Layer 9 of a small transformer language model trained on English Wikipedia (12 layers, counted from 0, width 128).
A neuron adds its activation times its output weights to the MLP's output. To switch it off is to set its activation to zero at one token and run the rest of the model.
A neuron's activation on a vector x is SiLU(gate . x) times (in . x), where the dot is the dot product.

Input weights of the MLP neurons that the questions are about. A number n stands for n times 0.0073.
n37 gate: -62 -5 -7 17 7 25 -28 -10 4 18 -7 -22 -27 18 1 18 -80 -26 -28 4 8 3 31 -18 15 13 -18 -1 -15 -30 -24 28 -42 10 37 36 -1 -25 -42 -11 -26 2 36 -21 -17 17 47 -15 -1 -29 19 31 -8 -14 9 -1 -20 -49 -17 -10 -3 -4 4 22 7 -27 21 43 15 12 -15 12 3 -25 23 12 25 -14 -18 21 40 -31 -6 4 24 -9 18 -44 24 9 -6 3 14 44 16 -39 14 13 31 3 40 2 -8 -7 28 33 -12 1 35 18 33 -33 36 23 38 -28 7 38 23 21 20 -8 20 23 8 -30 18 15
n219 gate: 10 23 30 -6 -16 3 -32 1 1 -61 -3 11 -4 -16 -17 14 3 18 32 1 -34 11 36 -1 -27 -9 9 -24 19 -31 -17 7 -13 -6 32 -6 -3 28 -18 26 -18 -15 -6 -16 -34 -4 33 35 0 -16 -2 -44 10 -12 3 27 0 12 9 -32 34 -57 -4 -41 -41 -4 16 17 -25 -52 -16 -36 -3 37 20 -47 10 17 -7 12 -11 7 -17 16 13 32 34 -15 12 -44 25 27 26 -6 -45 3 43 4 19 1 24 -19 -1 -13 -7 -16 8 9 -2 -10 36 -9 -40 -11 -27 -22 -72 -7 -23 6 -45 -5 -6 -35 14 9 14 -7
n223 gate: -35 -9 13 -25 -33 -4 -4 26 43 -11 -28 57 48 11 -6 21 -7 29 -13 -27 -36 4 6 21 2 23 42 7 37 -29 19 2 19 -8 -4 -7 19 19 20 -29 3 11 -1 -4 -23 10 -27 -5 12 8 -56 -21 -5 18 27 11 -12 24 -9 22 -34 -24 37 2 30 4 10 23 11 9 -8 -54 -15 -36 15 -10 -10 15 -9 -37 11 2 14 43 10 31 58 2 -24 -15 -13 -7 -39 -45 -32 -23 0 -2 -2 39 14 3 -49 -36 1 -69 20 -11 19 -11 20 15 22 24 -13 7 7 12 27 7 27 -8 14 16 4 -64 -1 -34
n225 gate: 1 2 -32 -20 30 26 -29 -30 27 -25 -44 -12 -1 -14 19 7 33 -5 11 1 -8 -1 -25 11 17 -8 -1 -5 18 0 -4 12 -29 -12 -5 -17 -1 -19 7 -29 47 -7 -28 1 11 19 -18 5 10 17 -27 24 1 37 8 -1 -51 -1 -51 66 0 -32 -38 0 -19 -14 4 14 -8 20 -8 17 95 10 -7 -25 -29 8 -10 -15 -12 20 -27 29 17 11 15 -15 18 17 -37 -32 31 32 28 21 16 3 52 62 -1 12 -15 -36 18 -33 43 7 -14 -29 6 -6 -15 8 -9 -12 30 7 -21 7 -55 -16 -16 -2 12 38 -24 -29
n294 gate: -38 16 -51 -19 -45 -2 8 36 -28 -40 -42 -7 17 -2 19 2 -17 9 25 -40 -6 -6 -15 19 -2 22 39 -76 11 -5 -2 -28 5 -23 23 24 23 -13 -29 45 -14 -7 70 8 46 -21 -22 19 -43 -10 -12 -15 -33 -6 -5 -28 -34 -1 23 53 -29 9 -20 5 -14 10 -31 -7 -3 14 -13 -11 30 27 6 -25 32 -54 7 58 -42 39 44 -2 10 -9 -5 -22 10 -30 -23 10 -33 32 8 -18 -22 -1 19 17 -4 -3 -16 -5 -15 -1 37 -1 -1 -11 -19 9 -37 16 25 -45 38 12 -9 -32 -11 -16 5 38 4 15 24 -8
n296 gate: -20 28 3 44 26 27 -30 -20 42 19 43 -32 -5 12 8 -22 -25 -3 -6 11 -13 -13 -9 18 35 -5 -1 -17 20 -9 -23 -13 0 31 15 -20 -19 15 -27 47 17 -6 -20 -19 8 8 -14 16 -57 27 -18 -29 -3 -1 -5 56 30 41 -27 -2 -30 22 27 10 9 -4 29 -2 28 -39 4 18 -26 -12 -56 38 -37 -5 10 -15 -17 15 32 -31 -6 46 15 -26 49 26 0 -54 -51 -37 18 42 4 14 -46 -14 16 46 -35 -37 10 9 -12 16 -1 28 32 37 8 -31 -15 -33 3 -5 20 0 1 46 8 -5 -14 22 -27 -2
n37 in: 3 -9 18 9 -22 -38 -28 -5 -20 29 31 -27 19 -24 44 11 -5 9 -33 -29 12 -62 27 29 20 -9 -36 16 -51 -48 24 7 -46 40 -14 -1 -7 14 -14 -74 -33 21 -21 -15 -17 -2 -34 2 -39 14 -6 -8 9 -13 -6 -8 -6 -75 -7 -25 -7 -24 -40 -10 -28 21 3 11 -5 4 10 7 -8 3 19 -7 17 52 6 5 -19 30 -12 31 -31 -11 10 1 -18 12 2 -9 8 51 -43 -11 2 37 -22 26 27 -30 36 -4 23 12 -13 8 8 19 -16 -9 45 3 -10 6 33 0 8 -24 -15 60 21 -3 -4 -23 15 -4
n219 in: -22 -47 -19 30 -30 26 4 37 13 -34 -6 -11 -34 18 -48 5 -36 -4 46 33 -21 6 22 -24 -29 -17 25 49 -17 -34 -54 -68 -37 -15 -9 -33 -6 6 -9 11 -26 11 8 -24 -9 -2 13 -49 -10 -33 2 -5 -15 5 -13 11 -15 -1 -20 -3 -12 -33 -20 -12 11 -8 11 -23 -5 19 -7 -30 -14 0 26 -18 -45 -28 5 -12 -5 3 -24 -31 7 -24 26 -2 -10 -2 -7 12 44 16 -30 2 -15 -68 10 27 28 -6 -9 2 -28 -60 -45 -27 10 -3 41 51 17 28 -41 31 3 61 22 -26 8 25 -20 -9 18 -29 -29 -30
n223 in: 18 -17 -23 14 -16 4 35 -15 30 2 29 2 18 20 -4 -4 7 -19 -28 5 25 36 -12 55 3 21 -15 37 5 -10 35 -4 -6 -15 71 -14 22 4 15 56 -24 -9 36 -1 3 -30 -10 -4 -42 -36 8 23 26 -50 -28 5 13 -9 -8 -8 4 -26 -6 7 18 25 10 26 -38 6 -9 31 31 17 6 15 4 25 -58 -23 -19 -8 -8 -18 -15 13 19 0 30 17 54 8 -5 -12 -28 8 9 -16 -25 -1 -13 74 -25 -7 -8 14 1 -29 -23 -18 13 5 -59 -19 -4 -1 1 24 -74 -8 10 27 -7 25 -17 45 20 39
n225 in: 50 -18 51 34 -8 -40 -44 -12 18 40 11 -29 37 -30 51 -36 -20 3 -24 -6 28 19 20 -15 -58 -27 4 29 32 8 0 7 0 -32 -23 27 -16 -4 -9 -19 -5 12 -31 29 10 28 24 8 39 13 34 1 2 -26 -13 -39 -16 -19 -11 7 -32 -2 -16 3 -53 -27 6 -55 5 3 17 36 -7 -25 -14 5 -55 -25 22 -17 -9 30 -39 27 8 -13 49 -17 -15 -3 -35 8 30 9 44 2 41 20 11 28 -17 29 40 -48 -30 18 -39 -32 44 -6 64 42 7 35 -35 45 3 18 -23 -3 -68 -6 -55 27 58 -28 -21 16
n294 in: -3 3 -1 -52 8 -58 -16 -66 22 59 42 -28 27 29 -8 -22 69 15 -5 15 9 -40 33 6 14 -6 48 13 -30 31 -13 -10 58 18 -30 -59 -20 61 13 -39 13 46 14 -1 -9 1 11 44 -12 23 -27 -7 19 18 16 3 26 16 -34 -1 -2 -59 -20 36 -4 39 3 54 44 7 27 28 73 -36 -34 17 23 10 -13 64 15 31 42 43 -9 -34 -18 5 -20 -4 -35 10 13 -5 -32 21 -31 2 3 -14 -18 4 14 70 -3 -7 41 -10 -20 -19 -12 -16 6 25 28 69 45 -22 -42 -29 0 7 18 -9 -19 -13 9 -16
n296 in: -13 -45 -22 40 3 -14 31 -27 7 -33 7 -33 19 -6 -27 -9 -9 9 -14 -20 59 -14 18 4 12 -48 -13 11 -4 -22 13 22 -60 13 -8 24 -22 -10 9 -11 -17 -11 10 19 39 -24 25 31 -14 -41 -31 15 -4 1 7 -34 13 -23 23 -1 -12 33 9 36 -2 -15 23 4 1 7 10 33 -21 23 -32 2 -2 76 -25 -27 49 -12 -1 9 -12 -35 -38 5 9 3 -6 16 23 24 -40 2 19 -18 -31 2 27 58 -6 36 22 -31 37 6 -20 9 -33 3 18 -24 2 6 7 11 43 23 -1 19 4 37 37 6 -9 23

Output weights of the MLP neurons that the questions are about. A number n stands for n times 0.0025.
n37: -15 -34 13 -10 34 -3 -58 2 -56 34 4 3 25 3 9 9 -20 -17 -2 52 -3 14 7 14 -22 -37 38 10 -3 38 -40 -4 -22 14 24 -15 -17 11 32 -1 -40 -51 30 -81 23 -6 2 -6 -10 -11 8 11 -15 6 14 -16 -1 -33 13 -27 -14 -1 -7 -10 -28 -19 48 7 14 47 29 14 5 1 -8 11 -3 -9 -9 12 -14 20 6 -17 1 -34 -32 -4 0 -13 -22 4 39 -8 -4 23 3 -7 -1 -1 4 -15 32 -27 29 21 0 -41 -8 58 5 -17 52 10 29 -9 11 -22 -14 -42 43 -23 20 17 36 -39 1 5
n219: 2 27 -26 -32 36 -2 8 -33 -30 -87 -3 4 -37 -47 30 -3 -23 -9 24 29 63 44 -30 -25 -15 -25 -20 -21 6 9 -14 31 11 18 52 17 -2 -27 -22 47 28 32 2 -43 40 2 16 -19 -11 -57 27 2 4 23 55 41 16 24 15 7 -23 37 -5 32 16 -14 35 7 0 1 9 12 -82 -49 -55 -66 -25 21 -5 13 -8 -10 1 20 -13 33 -7 15 49 -34 1 -16 -27 -39 21 19 3 -24 -47 7 21 1 -40 -43 -1 -23 -21 24 -11 5 -16 13 25 36 -28 3 -8 -12 -13 14 -20 28 8 46 -1 2 49 -20
n223: -35 -7 -2 -36 20 31 40 33 5 -2 -18 18 9 20 -16 -5 32 5 10 12 -29 -3 31 46 2 -24 -6 -1 40 24 -39 42 -17 9 -29 -14 25 -29 43 17 38 50 -28 -15 -35 -10 17 12 -46 19 4 -52 -43 25 7 -9 -11 -3 -23 19 23 60 1 -9 -23 38 28 19 14 18 14 -9 56 2 1 -32 -11 -14 11 28 8 7 11 25 38 1 5 20 18 26 3 8 22 51 -48 -95 -18 18 18 -58 -28 -5 -39 39 23 -6 26 -38 -18 -46 -23 46 41 9 2 5 -36 18 2 36 -6 26 -23 46 6 -83 5 1
n225: -24 -36 14 30 -18 -22 6 -29 31 8 -18 -11 -11 -3 24 -77 3 -3 41 6 17 -22 25 -70 -37 22 -34 -22 -21 19 49 -1 -24 -39 1 16 -22 23 12 11 16 10 -25 13 27 34 -26 -16 41 32 -78 -31 0 4 -61 34 -28 -57 -51 33 -11 18 11 -6 3 -9 -4 21 -59 14 7 -19 49 2 -19 -3 6 -31 56 -53 3 39 -9 -19 17 12 -38 -8 34 17 -13 10 25 -44 52 35 12 38 0 -4 -30 2 -20 22 76 -3 -60 16 -33 -60 -2 -2 -64 13 -4 -6 21 32 -12 49 21 -25 -42 -24 28 -6 26 27
n294: 9 -19 5 -23 -7 -28 45 -11 14 -31 6 -13 4 56 16 1 23 -4 9 63 18 -47 40 -13 13 -29 12 18 36 -17 15 51 70 -13 -20 -56 34 19 -30 -52 16 -4 -21 9 -48 -33 -36 17 43 -24 -2 9 17 40 -44 -9 66 56 -22 25 2 -47 -34 31 -4 4 -22 0 48 63 -10 -4 -50 10 -29 -11 31 -16 15 26 13 1 53 -45 7 12 -19 52 5 24 17 -7 -42 -24 2 29 -54 7 -18 10 -5 26 -18 -11 13 2 40 -68 -39 25 35 -16 18 14 42 37 41 -14 -24 -3 34 8 5 -35 -3 -2 13 57
n296: 12 21 48 -22 -37 14 31 -18 5 -62 -16 11 32 -25 45 24 -25 -52 -21 -11 -2 -3 14 13 8 -14 1 -17 30 -9 2 -37 18 28 -4 22 -22 18 -1 -1 2 -40 10 39 28 -13 28 2 46 -12 24 -28 16 -14 -3 6 -49 7 -19 38 -2 -30 36 22 -12 -8 37 -4 39 2 52 -30 24 -8 39 -30 -15 -25 22 -5 45 45 -1 -14 -8 42 -5 -19 20 -38 -4 -20 19 0 -7 1 -15 -45 1 9 -18 11 -39 -61 6 43 -8 -2 -14 -34 -18 -30 -30 20 -13 5 -43 -22 10 9 -79 -48 -52 -4 36 -21 -39 -12

Each question names a token from some text and the token that comes next. It shows the vector x that enters the MLP there. A number n stands for n times 0.059.

Then comes g, the gradient of the next token's log-probability with respect to the MLP's output, scaled to length 1. A neuron's effect is roughly proportional to its activation times (output weights . g). A number n stands for n times 0.0033.

" Total", then " Party"
x: -1 10 18 -16 -10 -3 3 -13 -30 -1 18 -11 13 -10 -1 -18 23 -28 -41 -14 13 21 5 -16 18 10 13 -15 -16 4 -10 -4 4 -14 -9 -33 -9 -6 13 29 39 -2 -1 -27 20 1 -4 1 9 7 13 16 -4 -1 12 20 -5 -8 15 6 -3 -15 30 12 -1 30 -16 17 19 -8 20 32 -24 1 27 32 3 0 -2 -30 13 -26 13 -25 -18 -20 -10 0 -3 -11 -18 6 -2 15 -1 -14 5 -17 2 11 -8 -31 -17 -24 21 19 -16 -1 -16 -1 18 -8 -8 -11 -14 14 16 9 -17 -23 -32 -18 17 6 -26 -18 11 5
g: -38 -14 9 -39 -5 24 -13 9 8 -11 -23 9 -68 -39 27 32 -41 54 -9 15 -43 -16 12 -34 8 5 -3 8 -49 -7 24 16 36 17 -12 14 39 -10 2 39 36 29 51 -43 -1 -14 0 7 -40 8 -37 18 -27 9 -55 40 -16 59 22 -32 14 13 -25 23 40 -10 25 9 33 28 -18 38 4 22 -10 -47 -12 56 52 9 -18 28 4 45 20 -3 20 14 28 11 23 -10 3 30 -22 -17 17 0 0 32 -2 18 16 -26 -2 -23 17 -20 17 -41 -22 56 -42 25 -27 -3 28 -12 16 14 16 -4 8 -22 -30 14 -15 -37
Switching off which neuron hurts the next token most? n219

"5", then "4"
x: 8 -3 17 -6 15 9 -13 -11 -29 -11 16 -2 -19 8 -37 -1 -3 -26 -36 -8 5 -6 -25 15 -2 13 18 -19 19 1 -2 2 -13 -7 2 -2 -18 1 7 -5 -6 -11 -6 -45 10 1 22 12 -1 14 -25 30 21 -7 5 -14 -10 -34 -1 -4 3 -1 0 -6 -9 -17 -42 15 -20 5 4 -8 -17 5 6 4 35 -24 -25 8 3 -15 5 -14 7 -27 -22 22 2 14 -16 42 -11 5 2 -24 7 -10 -27 1 -3 -20 3 -14 16 -2 -10 9 3 -12 32 38 4 3 10 18 29 13 -11 -13 -6 16 10 -20 -7 8 -11 20
g: -16 8 -12 -43 5 33 -12 -13 7 16 -12 16 -29 -25 0 1 21 -10 -16 -16 23 -4 32 13 -31 -23 -21 35 -14 45 -1 -10 39 37 45 43 -6 21 22 -26 -33 -21 10 13 -29 39 -49 -45 11 -3 0 -25 40 13 -8 3 48 -9 40 -28 48 38 -57 5 32 -28 16 -19 -16 45 12 41 8 -18 -1 59 11 41 35 -1 35 29 -12 -17 36 28 -13 -12 9 -7 -22 27 27 70 24 -9 3 10 1 30 -15 15 22 22 -7 46 -19 -44 8 8 28 5 3 54 31 1 23 12 -1 -16 -57 33 -20 -12 17 27 42 10
Switching off which neuron hurts the next token most? n37

"i", then "ot"
x: -4 -12 21 -3 -23 0 -2 11 -13 -25 7 -16 8 -1 -23 -17 -8 -1 3 -11 9 -3 5 22 0 -3 -19 -1 -5 -5 -5 -1 0 -1 0 -19 -13 17 -2 -15 -4 15 -9 -58 20 0 -13 12 13 3 -13 -4 -12 -12 -10 16 1 0 -12 1 -4 0 -1 -12 -28 14 -29 32 -40 23 -11 33 3 13 7 8 -6 -19 1 -13 14 -5 -20 -23 4 2 18 2 1 4 -1 -11 -31 7 13 -37 -24 15 4 -5 -17 -22 -17 -21 3 -3 18 10 -19 7 6 9 -16 10 -6 20 2 20 4 8 -33 24 17 -21 -6 3 7 1
g: -10 -75 -46 49 -39 -3 10 14 -20 -23 2 -27 -5 12 21 27 4 52 56 -37 50 -6 -41 -19 -18 -17 -40 20 -38 -3 -4 -18 0 31 3 -26 -1 -45 29 -9 20 5 18 13 -17 -2 -15 1 -6 13 58 17 -8 6 -34 -15 -8 23 40 -16 -19 14 -13 7 -16 7 -10 -8 -34 -8 12 -29 -1 -13 -22 -6 -23 -7 -48 -45 -25 -54 -31 -19 -31 -18 66 -27 -21 32 -12 -12 15 -9 -44 1 -8 7 45 18 19 -38 5 -29 -9 29 58 14 14 -12 46 -20 -28 15 42 -59 21 27 23 10 -13 -25 -16 -18 11 -17 8 6
Which neuron, switched off, raises the next token's probability most? n219

"ort", then " time"
x: -7 8 7 3 4 -5 -14 6 -12 -7 -25 -12 41 -26 -16 -1 5 -33 -6 4 10 5 5 -10 -5 5 14 -15 -3 6 16 17 -19 -25 18 -9 1 7 -24 13 -25 36 1 -50 -19 6 -5 10 -7 -25 6 6 2 0 3 21 -10 -8 -11 -8 17 -12 -1 -16 -7 29 -37 24 -22 8 7 11 -40 -6 25 -13 -15 9 -17 -36 8 5 -44 -25 -8 -16 -9 -11 0 9 4 -1 -7 26 12 2 -12 -5 -31 -3 -6 15 -1 4 24 -19 -16 -23 -15 4 14 2 -19 2 0 -7 4 -1 -12 -13 -27 22 2 7 -10 -8 1 4
g: 27 26 18 -21 1 14 -13 -13 -15 -9 -3 1 -4 57 6 32 -40 -10 -25 -19 21 -26 10 18 20 17 12 29 -38 11 46 54 8 19 11 -6 -29 15 -1 26 -11 -17 -18 31 -22 -24 9 13 -27 -2 -5 4 -14 24 -38 -4 15 49 -8 40 56 -50 -2 9 31 15 14 -38 -1 -15 -7 13 -35 11 -15 39 -44 -15 10 9 17 37 -52 6 -43 41 -33 6 13 62 8 9 -14 7 -36 20 27 8 6 15 5 1 -21 -30 5 71 36 -19 19 0 1 40 40 -28 16 -19 -13 -16 3 -44 -3 3 -14 68 52 -5 -51 -54
Which neuron, switched off, raises the next token's probability most? n219

" K", then "w"
x: -9 1 1 15 9 20 -8 1 -11 -33 -14 -8 -19 -11 -18 18 -11 28 -6 0 -6 21 -49 -17 21 7 12 -17 25 11 -12 8 -15 14 7 -21 0 12 -7 1 -5 30 -26 -24 14 7 5 31 5 16 17 25 7 -20 13 16 -6 -13 17 -1 -21 9 -4 -19 4 4 10 24 -26 -9 -17 26 -2 2 13 -2 -28 13 -4 2 22 -24 -1 33 0 -16 -17 18 -36 -7 6 -21 -19 8 -1 -16 -36 10 -4 -7 -13 -9 17 -13 2 2 -27 24 7 14 0 -16 -25 -16 0 18 9 -26 9 -11 -32 -1 25 -11 -13 -5 -19 0
g: 13 -9 5 12 40 -16 58 15 -33 25 -4 9 12 -1 5 -33 19 -9 35 18 -7 15 5 21 12 -36 4 13 -39 18 -12 -37 15 -10 -36 -63 14 -16 7 -7 -49 19 -22 -30 38 -22 -45 33 -59 12 -45 -6 49 -9 45 16 5 19 26 -6 32 23 -18 -3 0 -48 13 13 -5 2 -26 39 4 -7 32 0 35 -50 26 0 -24 47 -10 -25 44 -15 -46 8 22 -30 14 -7 11 -25 56 17 14 18 -26 -20 -12 29 35 -30 29 -22 -27 10 20 -23 -57 -38 -13 -20 -6 19 11 26 5 -4 18 -26 -25 67 -25 -11 -33 16
Which neuron, switched off, raises the next token's probability most? n225

"un", then " st"
x: -5 -9 5 2 8 1 -16 -4 -24 -15 0 1 8 -2 -4 2 -14 19 -13 12 7 11 -3 5 11 -21 2 2 -19 -2 6 4 -28 -10 4 -30 -10 0 -17 13 -15 17 -33 -49 12 -20 -1 12 24 -12 -15 35 -12 -10 1 8 -16 22 -1 -13 -24 8 5 -5 -5 35 -29 36 -5 6 -3 27 0 5 1 6 -23 21 -8 -5 -7 13 17 17 -8 -6 5 0 -46 -9 29 11 -25 -4 26 -9 -22 -1 -17 4 -14 6 -12 -9 -3 -16 -8 -5 14 -2 -5 32 -9 -27 -25 6 8 -29 20 7 6 -21 35 -2 -21 -20 2 18
g: -32 4 -41 -16 -7 -19 -16 34 -27 -8 0 -53 8 18 -32 7 21 -9 24 44 1 15 21 -13 23 22 6 -21 -26 35 -52 21 -30 3 15 28 17 -13 22 47 -40 7 7 -6 -1 17 25 13 -4 -19 -17 19 -33 -27 58 18 15 -51 -1 13 -26 -2 41 -14 -55 -21 16 -3 7 -1 -12 -17 -79 -50 49 13 -31 -11 13 -30 -24 -16 -28 -34 -3 -5 -19 -26 -31 15 -36 15 -8 12 9 12 -18 -10 -12 29 -29 25 -40 11 4 22 -34 2 33 -3 6 -10 63 37 71 -3 -46 42 -34 -24 -7 4 4 -15 -18 47 17 6
Which neuron, switched off, raises the next token's probability most? n296

"t", then "ing"
x: 2 -14 -3 -3 -10 25 16 -20 -28 -2 10 12 -6 -25 -17 -8 -1 4 -19 -8 -3 20 -10 20 22 10 7 -18 20 -1 -5 23 -25 -2 -11 9 -14 -15 -11 14 -6 60 13 -56 12 -13 9 16 7 -2 9 10 27 -6 11 -6 -12 -13 -8 -1 6 10 34 -6 -10 7 -29 7 -13 -9 -26 -6 2 24 13 -18 10 -5 1 6 0 17 -9 7 -18 -12 -13 41 -12 0 7 7 14 10 8 -3 -17 -1 -17 13 -14 -22 -16 -20 10 -26 -29 11 -13 -4 0 23 15 5 15 17 -1 14 23 6 -9 -10 -2 9 -8 5 10 23
g: 32 29 -4 19 10 2 12 -51 25 27 -33 3 -26 -6 30 24 -5 52 13 -8 40 5 -18 -39 6 7 -10 -8 46 0 26 -3 -91 -51 14 -39 6 28 53 4 54 22 24 1 4 38 -6 -8 35 -7 3 -24 36 14 29 38 -11 -6 10 20 17 2 -34 1 28 -2 11 34 -21 -6 -27 -36 51 2 -17 -16 -57 -15 11 6 -31 42 -30 -27 -4 14 3 -1 21 -41 4 -3 -50 -10 -15 -4 5 23 21 13 -19 -15 -28 14 -4 27 -33 -13 -29 -42 23 14 -22 16 -21 18 19 -41 -21 36 -19 25 -30 36 -25 10 57 -40
Switching off which neuron hurts the next token most? n294

"es", then " back"
x: 27 -16 -7 18 12 0 -24 0 -9 -26 12 -4 35 -1 0 0 1 -7 -19 28 -1 40 -19 -14 -16 -8 -4 -14 8 24 -20 18 -16 -26 7 -1 -13 0 11 -1 0 40 -7 -48 6 -9 -8 3 -19 33 2 19 31 2 15 4 -19 8 10 -13 -23 8 -7 19 -4 21 -36 18 -27 -2 23 10 -22 -8 1 5 -22 -10 -10 -11 -5 -13 -22 1 -1 -4 -2 9 -1 -5 2 -19 8 11 21 1 12 16 4 -26 -7 -9 -23 9 26 -7 -17 28 -4 -6 6 14 21 -21 17 -5 21 -26 -14 -3 18 5 2 -21 -1 12 -24 1
g: 14 6 -13 -47 13 -26 -58 28 13 -5 44 -4 -27 6 -14 -14 -27 -2 20 -23 -9 -29 46 16 31 -15 40 -12 50 19 32 30 15 19 -4 -26 -27 -62 42 -41 -9 -22 18 33 5 4 21 -19 -28 -37 40 7 -8 26 26 -21 35 36 1 -29 -29 -21 -12 1 -6 33 -7 7 15 -10 -3 -28 -25 18 -16 -18 -49 -7 6 -51 10 6 -16 5 -5 -3 3 1 54 7 26 -20 6 10 -7 1 50 17 -3 12 32 -7 21 -12 -66 -45 -43 -1 47 22 -20 -62 6 59 29 -1 -7 -45 51 13 10 38 5 10 29 15 18 -2
Which neuron, switched off, raises the next token's probability most? n225

"8", then "5"
x: -3 3 9 2 9 28 -30 -31 -29 5 4 0 -5 -18 -29 11 -7 -4 -1 2 3 -1 19 0 -1 1 -17 -17 -8 -4 -14 -26 19 14 15 2 -16 -6 4 -4 -8 -12 -14 -22 -14 10 -5 11 15 -18 -18 1 29 14 -2 -15 -15 -28 -14 4 9 12 -17 6 -7 -8 -1 6 -22 21 16 26 -22 -23 -6 15 37 -17 -23 8 29 25 0 7 12 -19 10 6 -8 4 -22 33 9 45 9 -25 -5 0 -2 -10 -12 -16 1 22 -1 -4 -2 18 4 8 12 13 -14 31 -19 22 14 -35 -15 -8 2 36 41 -3 -1 0 -12 15
g: 22 5 -18 -59 -10 17 -23 -3 6 8 -22 -47 1 20 28 21 5 -42 11 7 -19 -4 -48 -13 9 -29 -15 16 -31 -4 -56 52 -2 34 0 -36 -74 -1 9 6 -36 -8 19 11 -12 1 -2 2 4 5 -12 -19 -34 14 -11 24 21 2 26 -82 26 -55 34 7 45 -3 13 -19 -8 -9 68 48 4 24 -13 4 -2 32 5 9 -3 -13 18 -50 15 3 18 -23 -24 4 2 -23 13 5 14 5 -8 -14 24 37 27 -16 5 -5 3 -53 51 -82 2 -16 36 18 -21 14 -17 3 24 -38 2 -15 -37 37 0 23 -1 14 51 16
Switching off which neuron hurts the next token most? n37

" for", then " pl"
x: -11 21 -2 3 6 -10 0 -23 -1 -15 7 2 21 1 -15 -2 -16 9 -8 8 15 12 -1 -7 -13 -1 32 17 -8 2 -12 1 3 -7 22 -5 0 18 8 19 -3 16 -8 -36 4 1 2 26 -10 9 -10 12 5 12 10 6 -25 2 6 4 -17 5 -3 -17 -6 17 1 13 -22 -8 15 4 -83 14 5 12 -29 -19 -25 -11 8 -2 -7 23 1 -23 -3 18 -4 -7 -10 -17 -11 14 23 -9 12 -3 18 -22 -17 -18 -13 -29 7 -16 -14 -2 -8 -15 5 16 -3 21 0 8 6 6 -4 3 -16 -5 3 -17 -14 -24 -4 -6
g: 0 38 -27 34 -14 -2 14 70 -22 28 -27 -12 1 17 -25 -31 -30 -61 -31 24 -14 -12 14 -58 -27 17 -13 21 -59 8 -14 -16 -23 -9 13 -28 -46 -31 -47 49 -31 15 0 3 -44 28 29 -28 45 27 -27 -6 -4 -47 -18 4 29 -72 4 -13 -16 -55 37 8 -3 13 11 -4 25 4 8 12 -19 -45 -12 -22 -9 -34 20 -20 -49 -22 -29 -28 11 -1 2 -44 4 2 27 19 -33 -11 25 5 -52 -23 -4 -3 14 9 -9 25 20 28 29 11 -9 -8 16 -41 -6 6 12 -22 -20 -3 35 -28 31 -44 -13 -12 -8 24 21 -8
Switching off which neuron hurts the next token most? n223

" in", then " early"
x: -18 -1 0 -2 -4 -12 1 -21 9 -18 18 -4 27 -10 -13 -7 -4 12 -23 6 -1 3 1 -4 -1 16 15 10 -6 0 -3 4 5 -9 24 -4 -11 -5 3 21 -34 7 -13 -49 -4 -19 15 1 -4 -3 -8 14 3 2 9 20 -31 5 19 -9 0 6 1 -28 -3 22 5 15 -29 -8 4 8 -73 8 15 6 -32 -6 -7 -31 -1 -2 7 19 0 -13 3 15 -2 15 -1 -6 -7 8 10 -24 7 1 9 -14 -22 -2 -5 -11 0 -24 -3 4 3 4 -2 17 -7 10 -11 24 13 -5 -9 -3 -23 -5 1 -16 -28 -7 -6 -4
g: 12 5 -29 11 2 24 -10 13 -38 -7 20 -40 4 32 -36 -37 8 2 -19 21 25 -30 -14 -1 -19 -14 -43 7 -29 -14 22 19 15 9 -8 -24 -33 -2 -9 -19 65 -39 17 29 4 -68 -11 0 3 3 7 30 23 -24 8 -16 1 29 -3 -49 17 -76 -25 -16 27 26 26 -25 73 9 -32 -19 -14 -24 0 -20 -32 10 -29 29 -34 -39 -22 23 23 27 0 23 -27 83 -8 -61 6 -3 -25 0 39 0 -27 9 -1 41 21 -18 48 19 2 16 -33 -31 21 13 23 -16 -29 -34 18 -13 -12 23 19 8 -38 21 16 -1 -25 -21
Which neuron, switched off, raises the next token's probability most? n223

"ric", then "ky"
x: 0 -8 7 14 3 -1 -5 4 -15 -23 21 32 9 -22 -5 12 3 3 -15 1 6 7 4 -5 3 -19 24 2 -11 19 11 15 -10 10 30 -41 1 -5 19 8 25 8 4 -51 -8 0 -16 -2 -19 -8 -9 -6 -19 25 -2 1 -31 22 -14 -1 -9 -10 -1 -10 -17 14 -10 33 -30 9 22 3 3 -8 13 -5 -24 -4 -2 -22 1 -17 -7 0 -8 -23 21 16 3 11 27 -7 -32 -11 22 -16 -5 -2 -20 -18 -8 -9 -12 10 26 -5 17 5 15 -7 -15 14 -28 -4 16 -5 24 -25 -13 13 -32 17 15 -9 -14 -28 20 17
g: -15 44 -17 37 -27 -25 -3 13 -7 -14 4 14 52 33 -30 36 30 -39 18 5 36 -29 0 -5 -6 8 -15 -7 39 7 2 -10 -32 11 3 -29 11 -43 -55 -35 32 13 23 -15 43 -20 21 -30 4 -13 26 6 52 -19 -21 7 3 33 9 3 -56 -25 -40 9 36 -24 -3 -25 40 54 -6 0 -8 4 -36 -29 -15 57 33 4 21 13 -2 38 -28 2 29 24 -29 26 -8 -4 -12 44 5 -10 11 -9 50 11 -13 54 37 -29 -7 -62 -40 -25 -7 -12 0 28 -13 13 22 -54 -14 -22 20 45 9 -5 -32 18 -25 11 31 32
Switching off which neuron hurts the next token most? n225

"oun", then "ters"
x: -2 -20 -19 -4 -24 -2 -4 -4 10 -14 -23 -11 17 -13 -24 0 21 37 5 -3 34 0 -15 -7 9 -1 -15 13 1 0 -13 18 -12 -39 2 12 -4 22 -1 28 -6 11 11 -17 -38 14 -16 17 0 -29 -5 11 -23 14 -10 27 -18 20 -19 -12 -48 2 -19 -1 7 21 -15 1 19 -16 17 24 -11 -4 23 -28 -7 5 -21 18 -3 -26 7 -4 10 -15 -8 17 3 23 -3 2 -17 1 17 -6 -30 -7 5 -16 1 4 -23 -2 14 13 10 16 -34 -13 9 37 -4 17 -12 14 45 5 -5 -12 38 6 12 -10 -17 -5 -7 10
g: -11 -22 -16 17 -29 45 26 25 44 20 -6 6 9 20 5 8 -35 -10 4 -11 51 -29 24 -19 -1 23 -2 30 33 29 27 20 -5 -17 -1 -25 11 -37 -9 28 -18 -12 -43 7 21 -48 22 -72 21 -19 20 -28 13 48 -17 -9 24 13 17 17 27 41 -52 -42 8 13 32 -43 12 20 -46 1 -12 46 10 -35 -5 -19 -9 -14 -76 20 -13 -17 21 21 0 -1 16 -4 48 -32 16 13 -40 5 35 41 0 14 -14 -2 -9 50 46 12 35 -68 -5 32 -12 -3 7 7 11 37 -22 15 32 -21 7 5 32 -23 5 -2 -30 -36
Switching off which neuron hurts the next token most? n294